Layer 3 of a small transformer language model trained on English Wikipedia (8 layers, counted from 0, width 128).
Take only the direct path to the model's output, skipping the later layers: a vector added to the residual stream pushes a token's score in proportion to its dot product with that token's output vector.

Output vectors of the tokens that the questions are about. A number n stands for (n - 500) times 0.0019.
" Synonyms": 462,450,601,327,683,710,445,352,709,693,514,427,447,498,476,554,304,575,779,659,462,440,420,408,552,428,299,370,464,437,317,590,270,451,506,459,670,502,517,643,648,526,721,488,456,380,628,438,297,603,259,686,758,459,739,708,551,349,733,461,578,542,604,441,417,619,600,401,215,574,544,633,245,654,183,480,531,461,425,438,355,467,549,469,701,466,545,241,588,552,981,431,477,280,653,267,550,375,581,507,475,542,651,154,559,548,430,302,253,413,439,269,331,609,585,456,550,345,549,642,535,540,753,570,845,506,445,326
"|": 635,472,682,359,701,409,434,605,677,328,404,504,772,612,476,319,479,522,439,698,216,585,327,466,618,461,604,740,668,258,470,582,508,404,436,704,453,310,510,453,504,375,429,376,503,389,392,404,500,467,555,646,497,603,375,352,470,534,683,228,592,484,648,418,661,475,661,635,422,459,378,533,428,562,701,496,358,458,625,479,420,608,579,635,323,582,383,542,536,339,275,354,545,530,587,553,492,350,424,575,434,543,534,631,471,535,629,511,640,388,671,624,355,415,611,470,380,634,452,432,304,582,465,455,356,579,555,658
"ribution": 538,387,856,565,654,510,292,569,833,485,360,449,584,528,576,232,230,662,610,489,412,351,572,418,516,488,667,624,723,671,669,922,271,444,601,473,748,338,462,612,569,572,520,240,523,408,717,298,441,410,536,624,583,643,573,578,409,431,425,474,560,535,548,775,437,623,474,479,312,572,410,421,308,606,317,526,513,450,652,375,582,513,385,476,785,600,546,389,600,576,553,333,165,419,641,446,607,330,477,466,712,497,596,349,647,753,398,629,110,613,687,302,472,433,260,412,280,352,311,479,207,497,620,450,775,497,253,260
"stream": 548,438,456,329,497,549,473,527,626,369,134,651,685,299,483,706,382,533,696,674,467,710,332,357,613,752,626,808,367,730,570,820,511,298,265,662,462,306,637,685,333,633,520,581,501,405,658,547,487,450,720,189,432,538,631,462,675,196,594,472,479,605,449,354,363,385,611,450,481,477,403,245,452,566,269,368,632,560,570,605,551,461,153,506,570,511,510,398,387,946,388,764,392,482,760,463,573,689,535,363,299,529,530,334,744,390,403,741,634,547,520,311,612,468,430,228,585,479,631,613,310,610,555,555,421,323,114,304
" Title": 390,598,539,301,556,504,389,372,595,501,491,504,525,360,563,412,357,441,377,514,443,522,563,415,430,596,676,439,624,627,530,516,547,610,593,650,634,524,382,723,467,630,805,405,510,398,604,389,374,675,508,315,352,462,520,746,320,501,524,497,539,494,609,469,515,596,625,422,573,473,391,622,508,536,559,513,588,191,466,518,567,628,504,375,787,596,507,473,168,405,591,497,236,443,705,515,567,492,478,374,633,366,671,284,465,511,412,554,641,473,548,476,237,442,494,534,551,528,294,541,541,556,691,500,412,371,541,282
"lem": 656,422,401,409,497,614,613,560,767,222,420,731,569,383,361,411,489,500,511,535,400,462,571,500,389,371,436,615,504,425,600,727,492,658,547,336,479,590,403,569,563,548,552,414,712,589,556,574,543,352,642,797,345,255,470,607,398,616,604,587,503,261,562,376,488,470,586,382,574,487,310,253,396,436,231,585,474,651,633,548,466,381,557,507,782,757,565,610,526,558,272,519,478,773,462,531,642,381,566,400,550,513,555,243,355,533,489,543,575,634,430,371,417,640,217,544,702,378,568,405,290,385,453,429,635,321,645,373
" Nationality": 522,413,672,267,646,444,490,424,697,521,440,519,854,407,507,617,594,543,628,380,402,598,496,410,573,658,529,687,571,652,507,527,429,543,500,238,555,398,532,656,321,668,619,325,564,334,665,399,384,653,500,337,756,474,647,558,481,431,535,668,584,397,548,638,310,478,674,525,444,490,496,618,465,683,197,472,657,298,334,578,437,657,448,369,609,591,433,297,278,482,582,395,353,492,514,469,430,524,402,495,421,462,553,562,507,623,411,351,543,438,420,311,359,503,471,472,422,291,632,492,395,510,648,358,611,681,427,615
" Density": 176,515,638,235,688,514,294,165,666,450,446,445,487,440,305,542,306,349,803,411,301,416,606,288,481,588,425,559,348,430,557,646,520,357,616,517,609,570,428,579,824,606,525,527,569,387,622,392,360,487,434,394,616,364,603,638,386,554,332,752,494,367,422,620,332,784,308,414,475,366,338,602,592,645,464,436,669,319,821,356,586,753,245,344,818,913,531,459,425,566,624,389,492,535,663,366,858,480,840,562,501,553,566,395,298,413,445,510,297,206,773,775,616,575,565,496,307,537,544,366,304,392,536,456,834,283,735,360
"ils": 447,495,413,448,318,455,599,320,839,600,529,710,306,655,465,346,406,635,417,441,470,453,536,494,458,507,624,767,594,344,403,507,649,314,286,503,362,582,485,718,756,440,642,736,373,520,602,568,536,601,453,744,362,426,438,511,365,543,391,561,516,331,672,394,645,487,511,582,516,691,575,464,549,424,320,563,446,334,514,392,565,482,418,309,399,612,495,313,635,799,535,388,347,507,620,703,542,309,629,364,642,566,769,475,535,166,507,599,340,464,325,320,480,843,390,540,550,421,450,397,281,418,473,552,503,526,716,388
" Netherlands": 471,408,570,481,594,446,699,513,542,584,482,587,507,350,566,428,510,373,603,474,533,351,463,408,385,542,561,682,370,564,558,476,604,358,446,329,574,362,421,582,401,494,679,434,657,481,640,637,432,456,483,559,549,459,658,500,547,417,596,733,563,288,583,481,363,349,643,471,444,640,469,542,432,591,270,596,598,337,415,441,665,575,328,609,383,530,346,338,494,507,494,664,326,523,619,292,507,576,510,611,625,499,658,436,611,342,469,522,513,401,593,536,396,437,556,381,761,479,489,675,515,548,563,389,437,306,428,458
"=": 447,511,532,635,642,682,624,669,577,535,560,396,514,417,276,693,434,647,303,534,515,450,589,495,555,526,456,403,672,460,480,743,519,560,415,335,454,386,385,519,421,359,621,644,226,527,423,453,243,534,703,481,359,569,380,688,646,586,390,317,456,476,667,493,807,649,672,597,572,461,370,395,543,582,430,398,416,637,365,467,589,506,585,476,433,542,332,611,430,349,394,251,560,394,278,535,438,525,572,774,436,503,702,511,414,493,332,786,298,470,416,614,585,481,571,429,331,511,507,322,605,489,684,290,408,614,503,549
" age": 747,362,587,429,342,364,428,464,455,520,352,609,463,531,516,536,390,165,561,556,610,281,415,393,680,385,702,702,311,578,483,318,469,362,468,451,699,544,466,488,586,437,578,483,360,591,691,297,445,458,754,565,627,560,466,518,487,515,638,629,515,526,435,466,366,700,548,683,717,466,566,661,507,543,446,702,417,371,373,449,459,669,451,464,538,416,621,438,339,555,596,317,540,540,575,293,548,586,589,381,488,324,342,466,236,414,484,488,481,593,401,679,621,676,354,576,672,704,409,503,457,315,525,441,749,365,430,562
"ography": 408,347,416,311,589,540,367,506,836,713,612,656,412,340,497,413,465,479,326,544,474,312,608,453,473,798,345,592,506,497,335,680,534,537,473,372,637,475,337,544,255,610,821,816,397,555,687,542,521,428,566,301,968,452,724,677,127,557,515,613,510,480,634,897,564,474,588,585,377,699,546,204,292,353,343,561,497,214,556,582,571,708,633,346,591,626,669,542,547,515,379,394,414,271,506,295,605,346,416,289,563,316,820,446,250,595,390,532,460,370,435,576,462,445,461,151,576,414,434,429,348,325,741,632,827,488,397,609
"ise": 625,498,486,354,639,557,447,498,638,523,417,566,434,741,527,201,571,648,395,303,556,495,560,476,293,690,436,470,594,509,604,403,573,573,794,538,550,379,593,528,642,571,546,566,348,662,512,563,518,502,313,446,476,477,618,440,261,303,516,410,463,485,800,312,563,535,494,687,662,643,527,546,452,613,572,438,457,401,657,412,626,644,438,364,545,380,472,413,367,687,547,476,484,607,469,674,555,403,400,282,551,260,541,354,435,207,612,460,214,583,513,347,449,460,435,510,413,379,531,452,712,433,450,437,466,469,543,853
" via": 534,439,455,395,449,659,406,368,534,493,581,514,579,432,485,566,527,396,485,531,599,595,472,474,463,519,550,596,443,456,478,490,371,419,598,486,398,491,576,756,517,542,493,524,432,650,496,510,339,617,280,577,453,386,615,714,651,443,444,376,525,641,299,433,416,415,407,580,296,471,418,456,602,692,493,257,496,578,527,482,563,499,543,451,493,520,559,488,377,688,470,575,423,531,493,624,642,560,520,476,508,281,496,412,641,446,549,385,598,514,603,312,455,431,579,626,386,485,385,367,376,612,575,532,571,593,515,674
"cest": 547,354,640,609,603,629,445,410,668,331,267,576,320,522,619,545,202,315,813,495,495,300,211,399,699,442,844,571,563,621,676,279,451,474,519,370,616,513,469,465,664,492,687,298,312,473,588,560,494,579,346,792,670,513,393,624,479,406,422,738,537,610,533,636,617,632,779,672,700,599,471,346,378,318,298,392,504,368,719,161,478,202,608,410,560,632,749,296,466,578,816,504,486,596,589,568,668,403,263,532,567,434,509,203,192,540,706,598,240,431,489,135,554,676,202,318,773,535,542,574,622,298,656,624,530,325,302,330
"Scientific": 601,518,593,581,661,472,276,610,704,535,315,550,471,434,629,595,432,437,532,450,364,331,209,359,499,705,642,488,499,655,310,751,112,550,504,483,675,352,831,436,665,294,655,494,499,568,557,796,393,610,705,281,336,471,745,635,593,401,558,459,516,499,347,532,439,499,771,644,177,461,703,634,215,657,547,246,607,610,367,429,661,714,556,561,606,553,651,267,319,536,543,421,422,426,642,374,696,639,499,328,635,271,419,254,397,263,318,327,575,333,553,171,747,736,407,286,542,553,564,889,233,282,459,273,774,598,674,285
" October": 558,475,616,462,565,530,370,309,481,400,578,421,564,520,588,530,481,517,572,471,385,583,540,391,227,359,417,747,481,484,422,470,591,294,439,585,694,362,304,533,499,595,662,463,511,570,462,328,464,646,643,607,523,421,564,288,543,521,548,423,531,462,484,544,553,615,647,536,447,549,499,438,609,551,527,488,421,512,457,401,469,555,599,323,571,251,482,543,502,623,428,623,620,524,663,645,726,496,435,545,555,532,394,557,398,390,367,645,460,501,342,572,481,518,470,303,634,351,400,413,480,556,405,604,443,574,527,635
" Coordinates": 576,381,320,466,713,469,555,270,675,597,239,599,514,548,649,403,320,178,592,376,322,309,533,332,574,658,518,595,489,651,450,585,321,529,446,233,817,327,667,761,521,632,587,364,456,198,786,501,254,639,281,448,501,544,520,588,650,473,592,760,602,829,523,255,523,771,541,453,548,410,577,492,455,579,467,353,701,331,475,459,540,639,510,509,635,640,494,446,484,590,448,342,382,532,298,352,602,633,306,470,563,531,414,379,448,535,195,407,389,509,510,629,501,694,560,496,361,291,560,705,371,518,426,373,783,664,616,523
"pped": 541,245,536,440,411,581,643,480,893,517,461,573,628,498,726,425,540,582,686,416,393,598,310,480,498,645,326,715,546,559,694,436,688,366,566,269,625,513,543,642,457,507,498,394,415,557,513,483,462,691,601,529,679,362,412,636,594,466,780,470,513,613,526,349,403,325,514,301,532,498,472,471,421,506,498,310,546,571,596,532,656,606,205,434,494,605,613,223,677,804,545,455,250,510,674,430,366,554,318,525,486,492,398,290,417,469,446,560,434,331,443,204,336,506,461,413,444,195,619,402,409,574,543,675,581,745,495,447
"e": 444,628,252,692,337,562,540,588,536,461,239,547,781,685,491,282,654,466,427,528,496,634,412,566,809,487,463,269,409,643,437,448,635,651,464,621,431,464,407,447,268,542,516,575,488,395,773,667,584,469,616,466,448,625,425,400,446,442,512,322,458,475,370,523,476,398,313,502,602,618,519,703,532,623,438,568,228,615,509,481,477,358,567,475,281,409,415,647,555,536,461,339,512,309,395,483,525,646,597,407,527,469,516,398,721,512,654,552,488,470,660,497,437,317,337,547,678,576,399,423,681,379,443,535,405,678,499,545
" were": 584,425,500,413,480,500,351,682,431,566,528,668,372,500,555,540,336,424,507,491,486,541,407,554,521,566,483,467,526,444,747,479,714,514,341,496,403,598,367,624,576,563,369,615,540,380,385,653,420,611,689,587,238,308,474,549,572,602,437,427,474,540,796,474,394,563,572,406,356,459,400,640,496,556,500,242,474,447,490,316,633,509,511,351,433,500,677,548,543,397,412,446,538,578,345,424,375,694,515,504,278,362,521,673,574,385,599,422,592,231,630,704,579,575,611,507,617,569,646,479,260,435,601,389,586,493,522,510
" people": 462,405,480,428,432,491,674,552,401,577,401,570,412,485,572,591,401,500,562,326,574,413,409,503,493,475,580,547,596,506,728,507,490,286,575,665,650,410,508,674,585,602,469,591,439,432,590,386,556,401,530,471,447,518,577,556,561,500,523,572,497,607,481,658,716,453,445,321,716,622,418,754,493,497,396,489,507,220,215,266,516,543,425,427,610,645,581,503,469,539,490,528,618,617,596,461,317,504,585,439,588,377,295,434,418,412,479,406,531,413,654,639,586,529,356,319,402,577,564,441,279,435,584,480,591,457,497,459
"ér": 537,554,544,413,674,254,617,693,786,481,588,399,323,532,325,399,289,757,499,759,533,521,452,524,264,480,506,406,492,503,531,579,555,579,328,402,527,524,582,654,661,481,569,298,517,425,468,459,464,451,519,518,566,400,603,401,391,451,442,624,453,406,461,233,430,655,422,387,317,594,384,375,361,581,520,359,533,609,481,514,423,535,511,322,666,514,550,391,407,366,697,884,450,438,699,754,652,524,523,289,650,575,483,376,296,513,560,419,676,406,714,452,506,641,335,311,600,609,476,678,586,656,388,374,689,473,426,393
"y": 510,593,406,402,393,540,560,368,525,534,485,629,406,805,398,215,600,535,432,239,642,339,552,557,591,314,575,534,427,466,569,542,391,601,556,578,464,442,460,263,297,398,502,709,446,472,781,734,676,440,522,539,285,473,424,487,380,389,569,441,461,581,657,447,472,373,627,369,709,444,581,620,490,377,600,691,390,650,690,463,646,392,562,543,420,229,452,424,597,499,284,338,506,690,293,502,547,283,499,367,599,402,721,517,699,704,520,409,480,489,491,523,576,491,499,727,443,638,515,498,478,470,493,356,375,618,530,577
"pen": 330,549,408,406,674,446,355,428,756,593,415,422,598,590,537,308,592,714,435,535,504,365,333,508,598,315,270,796,356,204,536,758,622,503,776,554,850,570,628,651,477,579,345,546,367,376,349,498,478,339,528,538,605,564,419,603,503,509,524,465,444,557,474,431,375,633,519,606,589,616,767,283,323,327,406,494,503,436,401,521,349,637,425,472,384,507,602,590,373,560,446,651,167,328,352,309,547,441,400,439,663,555,341,498,462,525,556,599,463,589,502,440,665,699,441,452,646,400,702,565,540,541,481,664,593,651,178,502

Each question shows what one neuron of this layer's MLP adds at an activation of 1. A number n stands for (n - 500) times 0.00074.

n219: 377,445,403,584,403,476,440,517,557,567,513,431,483,453,362,639,476,513,388,475,549,445,558,550,638,581,543,496,644,612,389,468,508,472,504,517,558,614,489,402,552,462,432,491,436,451,534,459,479,540,467,515,431,504,451,600,469,504,530,535,430,479,514,479,515,410,482,559,600,504,490,459,387,545,563,604,557,493,442,723,502,437,464,614,540,584,481,457,506,494,445,470,507,430,388,484,491,537,541,574,452,525,486,486,403,426,550,572,615,458,458,438,542,383,513,487,426,602,420,616,393,576,653,385,527,534,552,419
Pushed up most: "="

n231: 424,473,404,490,473,619,333,432,414,506,562,539,604,414,453,512,583,600,467,450,500,497,571,643,544,583,473,548,537,373,599,595,410,559,465,646,655,408,570,355,461,534,500,588,565,218,550,548,480,595,591,283,613,576,297,471,390,753,379,401,510,485,557,500,503,391,497,515,568,584,520,576,450,529,511,479,709,526,500,408,375,474,491,383,253,576,353,657,435,309,579,514,420,495,312,601,538,389,500,541,359,481,546,757,469,453,655,529,528,456,376,570,471,526,427,509,478,417,469,529,661,500,411,687,553,743,453,511
Which two tokens does it push up most, strongest first? "pen", "e"

n239: 534,603,390,468,575,579,461,476,455,483,663,355,329,502,529,669,633,445,389,323,679,495,526,376,524,398,480,449,413,459,543,482,484,478,389,555,497,644,453,339,606,474,429,457,556,459,548,551,526,412,580,456,493,656,532,438,572,415,648,596,451,661,524,438,391,548,596,509,493,577,550,541,533,450,602,620,539,585,535,617,581,379,646,504,626,550,452,581,466,448,507,477,395,467,457,551,351,609,465,619,603,496,538,509,383,429,455,463,531,360,503,413,476,441,444,542,648,516,492,490,464,608,520,500,479,585,429,442
Pushed up most: "y"

n358: 506,577,450,436,523,598,351,540,524,502,476,678,364,565,443,515,551,616,465,490,552,444,772,503,505,256,515,468,427,383,559,471,530,431,462,659,462,498,522,411,531,394,342,449,545,505,521,480,628,535,541,402,389,362,450,459,615,401,511,546,518,573,337,492,520,549,537,626,553,524,563,498,420,411,481,511,477,615,486,667,602,628,431,456,680,567,400,444,572,581,452,401,356,544,590,626,541,469,414,545,545,404,480,543,540,512,577,488,642,512,450,546,509,413,468,533,443,589,518,433,531,539,433,405,434,421,425,386
Pushed up most: "y"

n209: 510,630,471,650,431,399,350,655,406,364,680,439,604,615,377,502,570,564,406,443,514,428,550,562,441,475,538,489,497,397,443,578,579,464,514,412,538,413,406,444,477,505,538,463,503,539,531,436,471,566,620,563,508,485,462,427,480,533,606,539,468,705,640,548,403,642,598,483,570,605,456,313,491,541,618,428,334,393,508,522,531,404,441,489,578,460,524,612,478,409,261,502,550,548,676,655,478,476,471,519,560,567,466,384,569,525,561,457,477,385,366,537,475,432,649,404,495,486,505,570,437,474,432,479,549,550,473,517
Which three tokens does it push up most, strongest first? " October", "|", "="

n63: 385,446,502,649,381,397,611,614,437,484,391,497,357,590,473,478,619,468,549,495,701,596,326,540,334,472,588,527,486,566,476,477,586,312,488,537,607,549,490,377,388,419,568,455,554,571,592,500,589,569,458,546,311,533,651,414,665,539,432,535,561,563,411,483,398,678,365,561,595,348,611,525,548,487,670,478,454,515,396,542,438,536,329,517,454,404,498,371,511,563,612,564,503,486,727,583,385,335,586,560,509,512,495,534,408,549,378,524,531,573,526,612,478,369,435,439,346,646,323,356,469,406,505,452,572,546,538,576
Pushed up most: " age"

n12: 430,550,492,485,510,505,305,627,563,478,383,457,474,594,595,592,582,483,480,544,484,537,327,492,514,590,460,524,446,567,470,427,546,697,457,581,490,667,413,647,594,642,464,525,521,426,533,527,614,476,477,434,352,529,541,547,461,493,439,415,470,455,495,502,556,536,425,394,467,343,566,509,523,450,566,562,566,613,505,452,511,515,613,548,390,558,523,450,492,521,660,438,520,542,642,558,408,593,471,448,535,633,481,429,420,601,487,411,392,351,450,470,385,439,523,505,542,342,344,493,470,455,641,469,411,385,513,553
Pushed up most: " Title"

n158: 470,589,565,318,432,473,482,463,524,481,550,493,428,472,515,500,532,369,594,594,528,417,539,473,415,590,404,520,493,441,413,491,548,387,531,592,474,520,466,604,458,537,487,632,533,514,537,538,454,492,496,454,478,702,502,537,545,538,556,456,594,456,485,586,479,642,509,477,513,483,441,434,529,487,475,645,403,437,464,386,584,498,470,498,405,535,540,418,497,414,473,549,550,350,526,376,517,473,523,569,537,562,401,563,406,349,604,634,462,359,621,413,521,450,565,551,494,396,559,561,425,552,580,504,617,440,391,545
Pushed up most: " Density"

n249: 531,448,522,483,507,485,486,451,535,529,512,507,418,603,522,636,576,464,458,425,710,485,488,455,416,513,647,541,404,493,540,519,540,545,599,597,500,481,450,477,590,476,444,411,404,566,563,534,472,547,492,507,514,443,541,537,500,438,558,485,529,570,582,457,604,275,531,395,621,465,654,365,490,413,578,421,506,543,443,498,367,551,457,534,566,666,472,420,468,493,562,479,570,389,374,545,420,452,622,455,452,426,473,391,526,491,445,361,509,558,528,480,653,554,600,464,339,515,392,370,545,587,527,525,473,429,637,480
Which of these tokens does it push down most? "e"

n417: 490,541,442,552,400,557,540,459,565,471,580,332,605,442,470,457,497,406,457,558,509,566,622,440,383,543,406,532,484,520,465,522,552,596,410,454,392,500,569,396,281,420,469,577,520,354,464,659,439,502,445,566,387,495,410,567,398,611,500,575,557,523,507,496,455,423,548,511,503,517,461,711,561,539,446,486,398,437,550,483,616,472,516,636,618,535,459,507,581,449,471,356,564,336,453,416,524,463,449,495,632,450,458,198,607,480,654,391,692,470,532,528,623,461,576,626,414,497,540,508,577,489,378,592,530,442,405,529
Pushed up most: "e"

n196: 536,336,508,465,310,367,437,664,547,429,536,452,550,476,587,575,522,539,469,425,540,606,624,498,551,435,465,588,354,593,511,435,450,469,492,541,476,447,471,416,363,334,589,488,390,482,423,479,571,451,451,528,548,496,487,482,515,425,572,556,563,561,496,488,737,413,534,507,532,365,546,490,416,542,610,564,522,563,434,611,448,460,482,504,490,602,531,492,510,590,319,433,559,593,566,559,502,385,515,511,649,486,378,460,468,485,491,532,484,556,470,502,453,521,564,539,461,507,468,502,412,557,489,438,533,519,542,535
Pushed up most: "|"

n467: 503,533,427,471,367,542,450,517,563,536,469,654,401,404,422,616,526,460,502,482,598,469,552,584,490,589,559,445,582,466,492,507,442,509,374,500,500,457,508,423,543,474,408,529,423,513,603,416,546,559,406,575,387,523,317,423,431,553,572,562,510,609,528,532,498,333,502,394,560,514,415,558,563,536,504,449,506,563,543,318,517,570,529,505,441,382,480,641,507,458,435,502,591,593,457,453,471,504,462,515,429,448,574,514,524,548,467,510,390,475,627,521,560,526,393,487,518,572,557,618,450,450,494,502,475,527,667,549
Which two tokens does it push up most, strongest first? "y", " were"

n397: 536,525,515,461,352,488,448,478,648,532,567,702,472,547,693,412,270,436,565,366,510,567,679,478,427,466,636,226,471,543,622,450,672,531,707,490,422,417,476,607,458,538,367,454,384,355,542,460,428,359,480,572,469,537,427,447,432,706,366,500,578,472,620,513,448,470,477,548,362,511,363,436,527,529,346,488,575,503,503,481,616,542,456,429,445,512,522,551,513,383,442,404,538,586,667,468,612,404,575,544,437,381,618,623,436,346,409,519,606,486,552,533,594,428,569,536,529,608,607,489,367,352,575,472,462,547,553,540
Which three tokens does it push up most, strongest first? " were", " Density", "ils"

n143: 376,519,360,449,341,507,322,631,438,432,534,503,297,458,563,551,478,463,602,538,544,450,698,554,494,583,548,410,333,609,528,562,340,642,378,477,427,606,521,392,467,669,410,508,436,513,578,577,296,551,425,490,439,487,607,633,425,601,469,367,541,532,423,488,430,712,642,384,430,422,602,547,540,503,599,558,554,725,521,385,354,458,442,520,591,329,438,311,421,597,607,633,610,513,349,412,414,370,523,780,424,451,564,478,669,643,490,407,274,478,537,643,494,602,465,798,388,454,343,529,748,540,641,339,598,554,479,510
Which of these tokens does it push down most? "|"

n9: 509,507,529,533,503,485,481,513,527,508,532,492,492,491,463,498,546,520,496,458,550,505,515,493,501,485,507,483,484,520,503,479,508,566,516,490,515,485,533,480,501,539,446,505,484,478,510,487,471,473,516,525,481,507,533,506,529,527,504,498,499,516,524,526,503,482,466,496,517,541,520,485,505,466,461,487,463,520,456,520,519,498,474,503,517,492,448,478,526,497,476,488,444,498,491,460,498,491,511,563,535,474,501,466,523,467,489,522,461,485,526,478,471,477,499,491,512,476,466,549,526,471,489,494,494,482,526,507
Which of these tokens does it push down most? "|"

n139: 409,328,492,694,344,464,662,503,316,547,604,545,341,387,523,621,567,293,489,347,527,599,491,430,459,530,614,430,525,543,637,484,415,391,538,601,545,581,399,524,600,682,598,674,450,596,472,402,494,570,513,581,509,549,461,400,296,412,555,453,465,506,551,507,597,481,553,464,503,401,509,563,400,325,554,417,519,417,559,624,466,672,513,539,328,567,613,575,591,377,548,525,469,498,670,452,423,425,602,415,483,465,503,612,560,544,500,461,592,378,687,288,527,732,300,506,416,464,481,675,394,553,494,375,515,468,313,600
Pushed up most: " people"

n287: 526,533,529,412,525,305,416,409,602,464,453,536,614,507,515,496,577,484,552,458,590,465,400,363,687,470,496,468,488,563,539,559,424,598,472,418,512,523,474,412,568,449,538,471,387,423,660,489,511,554,476,476,520,582,478,530,318,484,287,477,570,379,443,541,401,601,318,508,520,437,509,529,555,553,504,522,475,450,583,575,399,611,483,516,576,593,443,431,494,574,508,627,426,509,510,420,475,504,543,601,510,462,482,489,547,630,561,394,624,493,421,409,600,498,441,579,414,396,662,590,586,533,538,444,492,515,417,478
Which three tokens does it push up most, strongest first? " Nationality", " Density", "ribution"

n7: 494,420,572,655,513,454,551,477,513,498,554,395,628,673,327,454,529,737,342,604,333,493,416,279,427,541,482,493,414,487,523,439,371,598,516,481,666,446,456,569,463,252,640,443,389,495,609,494,582,466,463,536,656,489,497,388,414,595,422,502,340,471,577,524,520,475,598,518,469,472,415,612,445,629,542,554,409,549,458,492,482,477,516,489,556,622,443,567,505,497,429,539,465,515,327,642,504,463,495,563,667,521,404,315,511,533,638,454,554,544,451,651,581,418,602,474,532,365,516,495,578,478,425,656,526,564,503,453
Which of these tokens does it push down most? "stream"

n105: 634,348,449,380,495,494,648,457,672,534,497,315,608,561,450,503,440,444,467,495,441,507,363,602,516,527,465,451,431,544,495,503,547,325,442,541,517,442,465,566,333,336,556,482,706,517,422,631,490,442,517,505,616,432,389,515,526,552,532,525,390,646,497,475,344,564,494,514,497,597,528,495,592,430,665,459,423,617,544,604,698,404,457,469,510,580,502,453,546,495,464,389,533,448,497,553,634,598,333,486,594,438,403,464,413,439,298,468,555,479,354,559,697,469,614,581,485,431,330,346,534,520,601,465,662,643,403,508
Pushed up most: "pped"

n473: 484,534,458,606,436,478,462,527,653,555,365,422,435,527,583,475,538,445,485,440,432,443,483,450,502,563,605,376,562,533,467,700,567,476,477,463,547,471,487,478,529,608,450,528,428,455,495,487,408,441,485,597,466,489,462,554,451,637,444,460,582,458,528,527,491,508,504,547,439,463,425,416,403,547,481,579,538,456,474,491,492,565,475,530,485,446,525,521,490,567,531,453,506,524,640,541,529,467,511,477,528,553,511,580,458,495,410,602,292,525,470,472,442,569,432,527,552,538,474,516,457,528,522,567,480,564,525,497
Pushed up most: "ribution"

n465: 522,406,578,431,490,652,448,320,554,493,537,294,655,465,471,552,669,422,467,419,514,610,715,453,532,575,458,525,428,498,393,561,598,700,585,529,408,439,518,520,373,529,572,488,458,368,544,540,469,579,529,220,473,551,425,529,568,568,724,479,549,418,498,426,449,578,581,607,458,456,641,550,522,502,564,531,454,483,465,522,328,540,340,520,455,384,472,605,473,447,521,512,399,471,451,531,575,471,498,518,755,460,545,567,539,566,566,502,528,542,492,453,464,450,412,505,479,497,319,389,505,497,507,486,479,603,429,458
Which of these tokens does it push down most? "cest"

n285: 319,596,565,482,542,570,411,593,360,494,512,589,483,580,476,519,519,546,552,524,674,597,615,410,390,491,464,400,449,687,592,653,553,399,448,443,494,562,571,528,441,581,481,342,618,658,503,418,352,573,415,282,594,399,531,515,635,447,610,416,500,583,529,641,497,587,584,474,486,325,306,604,485,484,339,547,597,647,527,479,466,494,450,440,521,524,551,620,461,506,500,474,368,454,401,560,365,556,524,442,581,456,458,561,764,538,377,571,662,401,462,467,443,569,516,442,500,414,443,637,313,595,492,526,434,598,488,440
Pushed up most: "stream"

n59: 500,606,569,539,481,441,444,481,436,571,339,457,669,420,529,494,426,641,492,540,324,459,553,455,606,612,624,523,365,430,583,532,445,469,498,470,456,528,441,418,493,556,602,591,367,560,522,563,432,496,523,453,466,509,588,502,438,498,628,484,450,566,524,571,561,585,509,524,532,479,473,449,391,535,506,519,455,536,484,376,445,403,380,517,542,402,419,516,412,466,395,462,471,509,533,470,469,561,493,473,440,496,515,529,518,464,532,542,353,576,580,637,506,690,588,401,528,498,564,525,502,524,453,575,616,498,396,495
Pushed up most: "stream"

n189: 576,535,507,474,403,515,280,565,374,498,402,622,591,582,495,492,739,679,367,543,440,346,777,534,631,543,459,386,273,535,615,541,424,430,576,505,446,456,440,584,522,586,503,603,421,605,544,577,492,487,606,410,374,447,599,386,505,655,556,442,564,508,568,517,349,539,474,474,552,505,698,560,420,437,720,530,523,436,327,328,506,455,430,466,505,459,563,550,446,470,445,528,454,486,315,371,526,516,486,448,469,437,431,521,356,568,564,486,347,609,523,463,419,660,505,597,482,442,529,535,603,354,473,594,498,505,509,451
Pushed up most: "pen"

n291: 524,648,552,383,332,639,503,565,475,445,663,521,593,598,378,476,637,516,355,480,633,475,466,787,584,483,533,484,441,598,581,462,607,671,556,452,397,534,452,427,479,240,702,498,393,447,583,569,480,427,564,455,327,494,407,691,404,247,410,423,361,581,591,441,465,535,478,459,544,601,511,525,463,549,494,551,335,444,516,514,476,161,286,555,500,456,534,663,474,593,517,500,550,570,354,632,559,597,596,516,527,476,495,322,672,376,579,479,393,322,372,570,447,392,503,605,626,546,590,509,379,463,494,525,558,465,525,458
Which of these tokens does it push down most? " Coordinates"

n320: 492,654,384,541,577,401,378,560,692,399,297,442,424,579,646,738,472,590,402,438,507,518,526,443,348,443,636,532,290,402,491,348,474,525,494,310,620,723,628,393,607,217,453,404,667,497,669,391,719,551,514,506,519,597,691,345,410,449,422,573,448,481,473,512,519,414,503,495,648,478,347,532,525,430,585,617,620,500,528,448,450,579,453,531,569,537,514,356,485,481,617,458,559,492,396,428,323,463,528,557,521,678,500,524,690,566,493,607,565,595,427,454,585,573,372,382,533,373,632,541,629,599,301,456,354,459,341,480
Which of these tokens does it push down most? " via"

n452: 432,533,405,419,513,405,448,474,652,479,517,340,477,431,600,288,352,503,565,390,546,543,335,341,490,566,510,554,497,750,397,553,451,672,325,468,780,590,515,557,379,385,467,400,539,304,710,429,570,612,497,338,500,352,683,554,500,654,514,448,481,550,648,442,568,629,621,435,546,542,459,594,567,652,453,524,760,471,226,570,463,518,563,448,709,743,471,634,538,610,506,472,356,351,626,556,330,560,379,320,641,453,455,367,347,412,511,464,711,352,600,398,450,374,412,560,491,500,424,412,524,483,723,524,447,507,532,510
Pushed up most: " Title"

n251: 487,528,491,535,441,491,543,488,549,490,521,477,489,498,510,501,562,499,469,515,472,494,474,485,529,454,499,497,477,484,514,513,486,498,465,505,522,478,492,522,470,501,488,493,506,468,531,498,478,515,483,498,518,523,481,490,463,479,540,499,504,488,465,482,490,530,533,481,496,457,508,515,508,491,511,476,506,505,485,484,530,470,514,509,513,532,539,527,497,489,517,511,484,466,465,506,510,493,464,518,439,476,464,468,523,479,506,536,548,504,496,532,509,520,540,526,479,487,518,479,504,498,509,473,492,504,515,501
Which of these tokens does it push down most? "ise"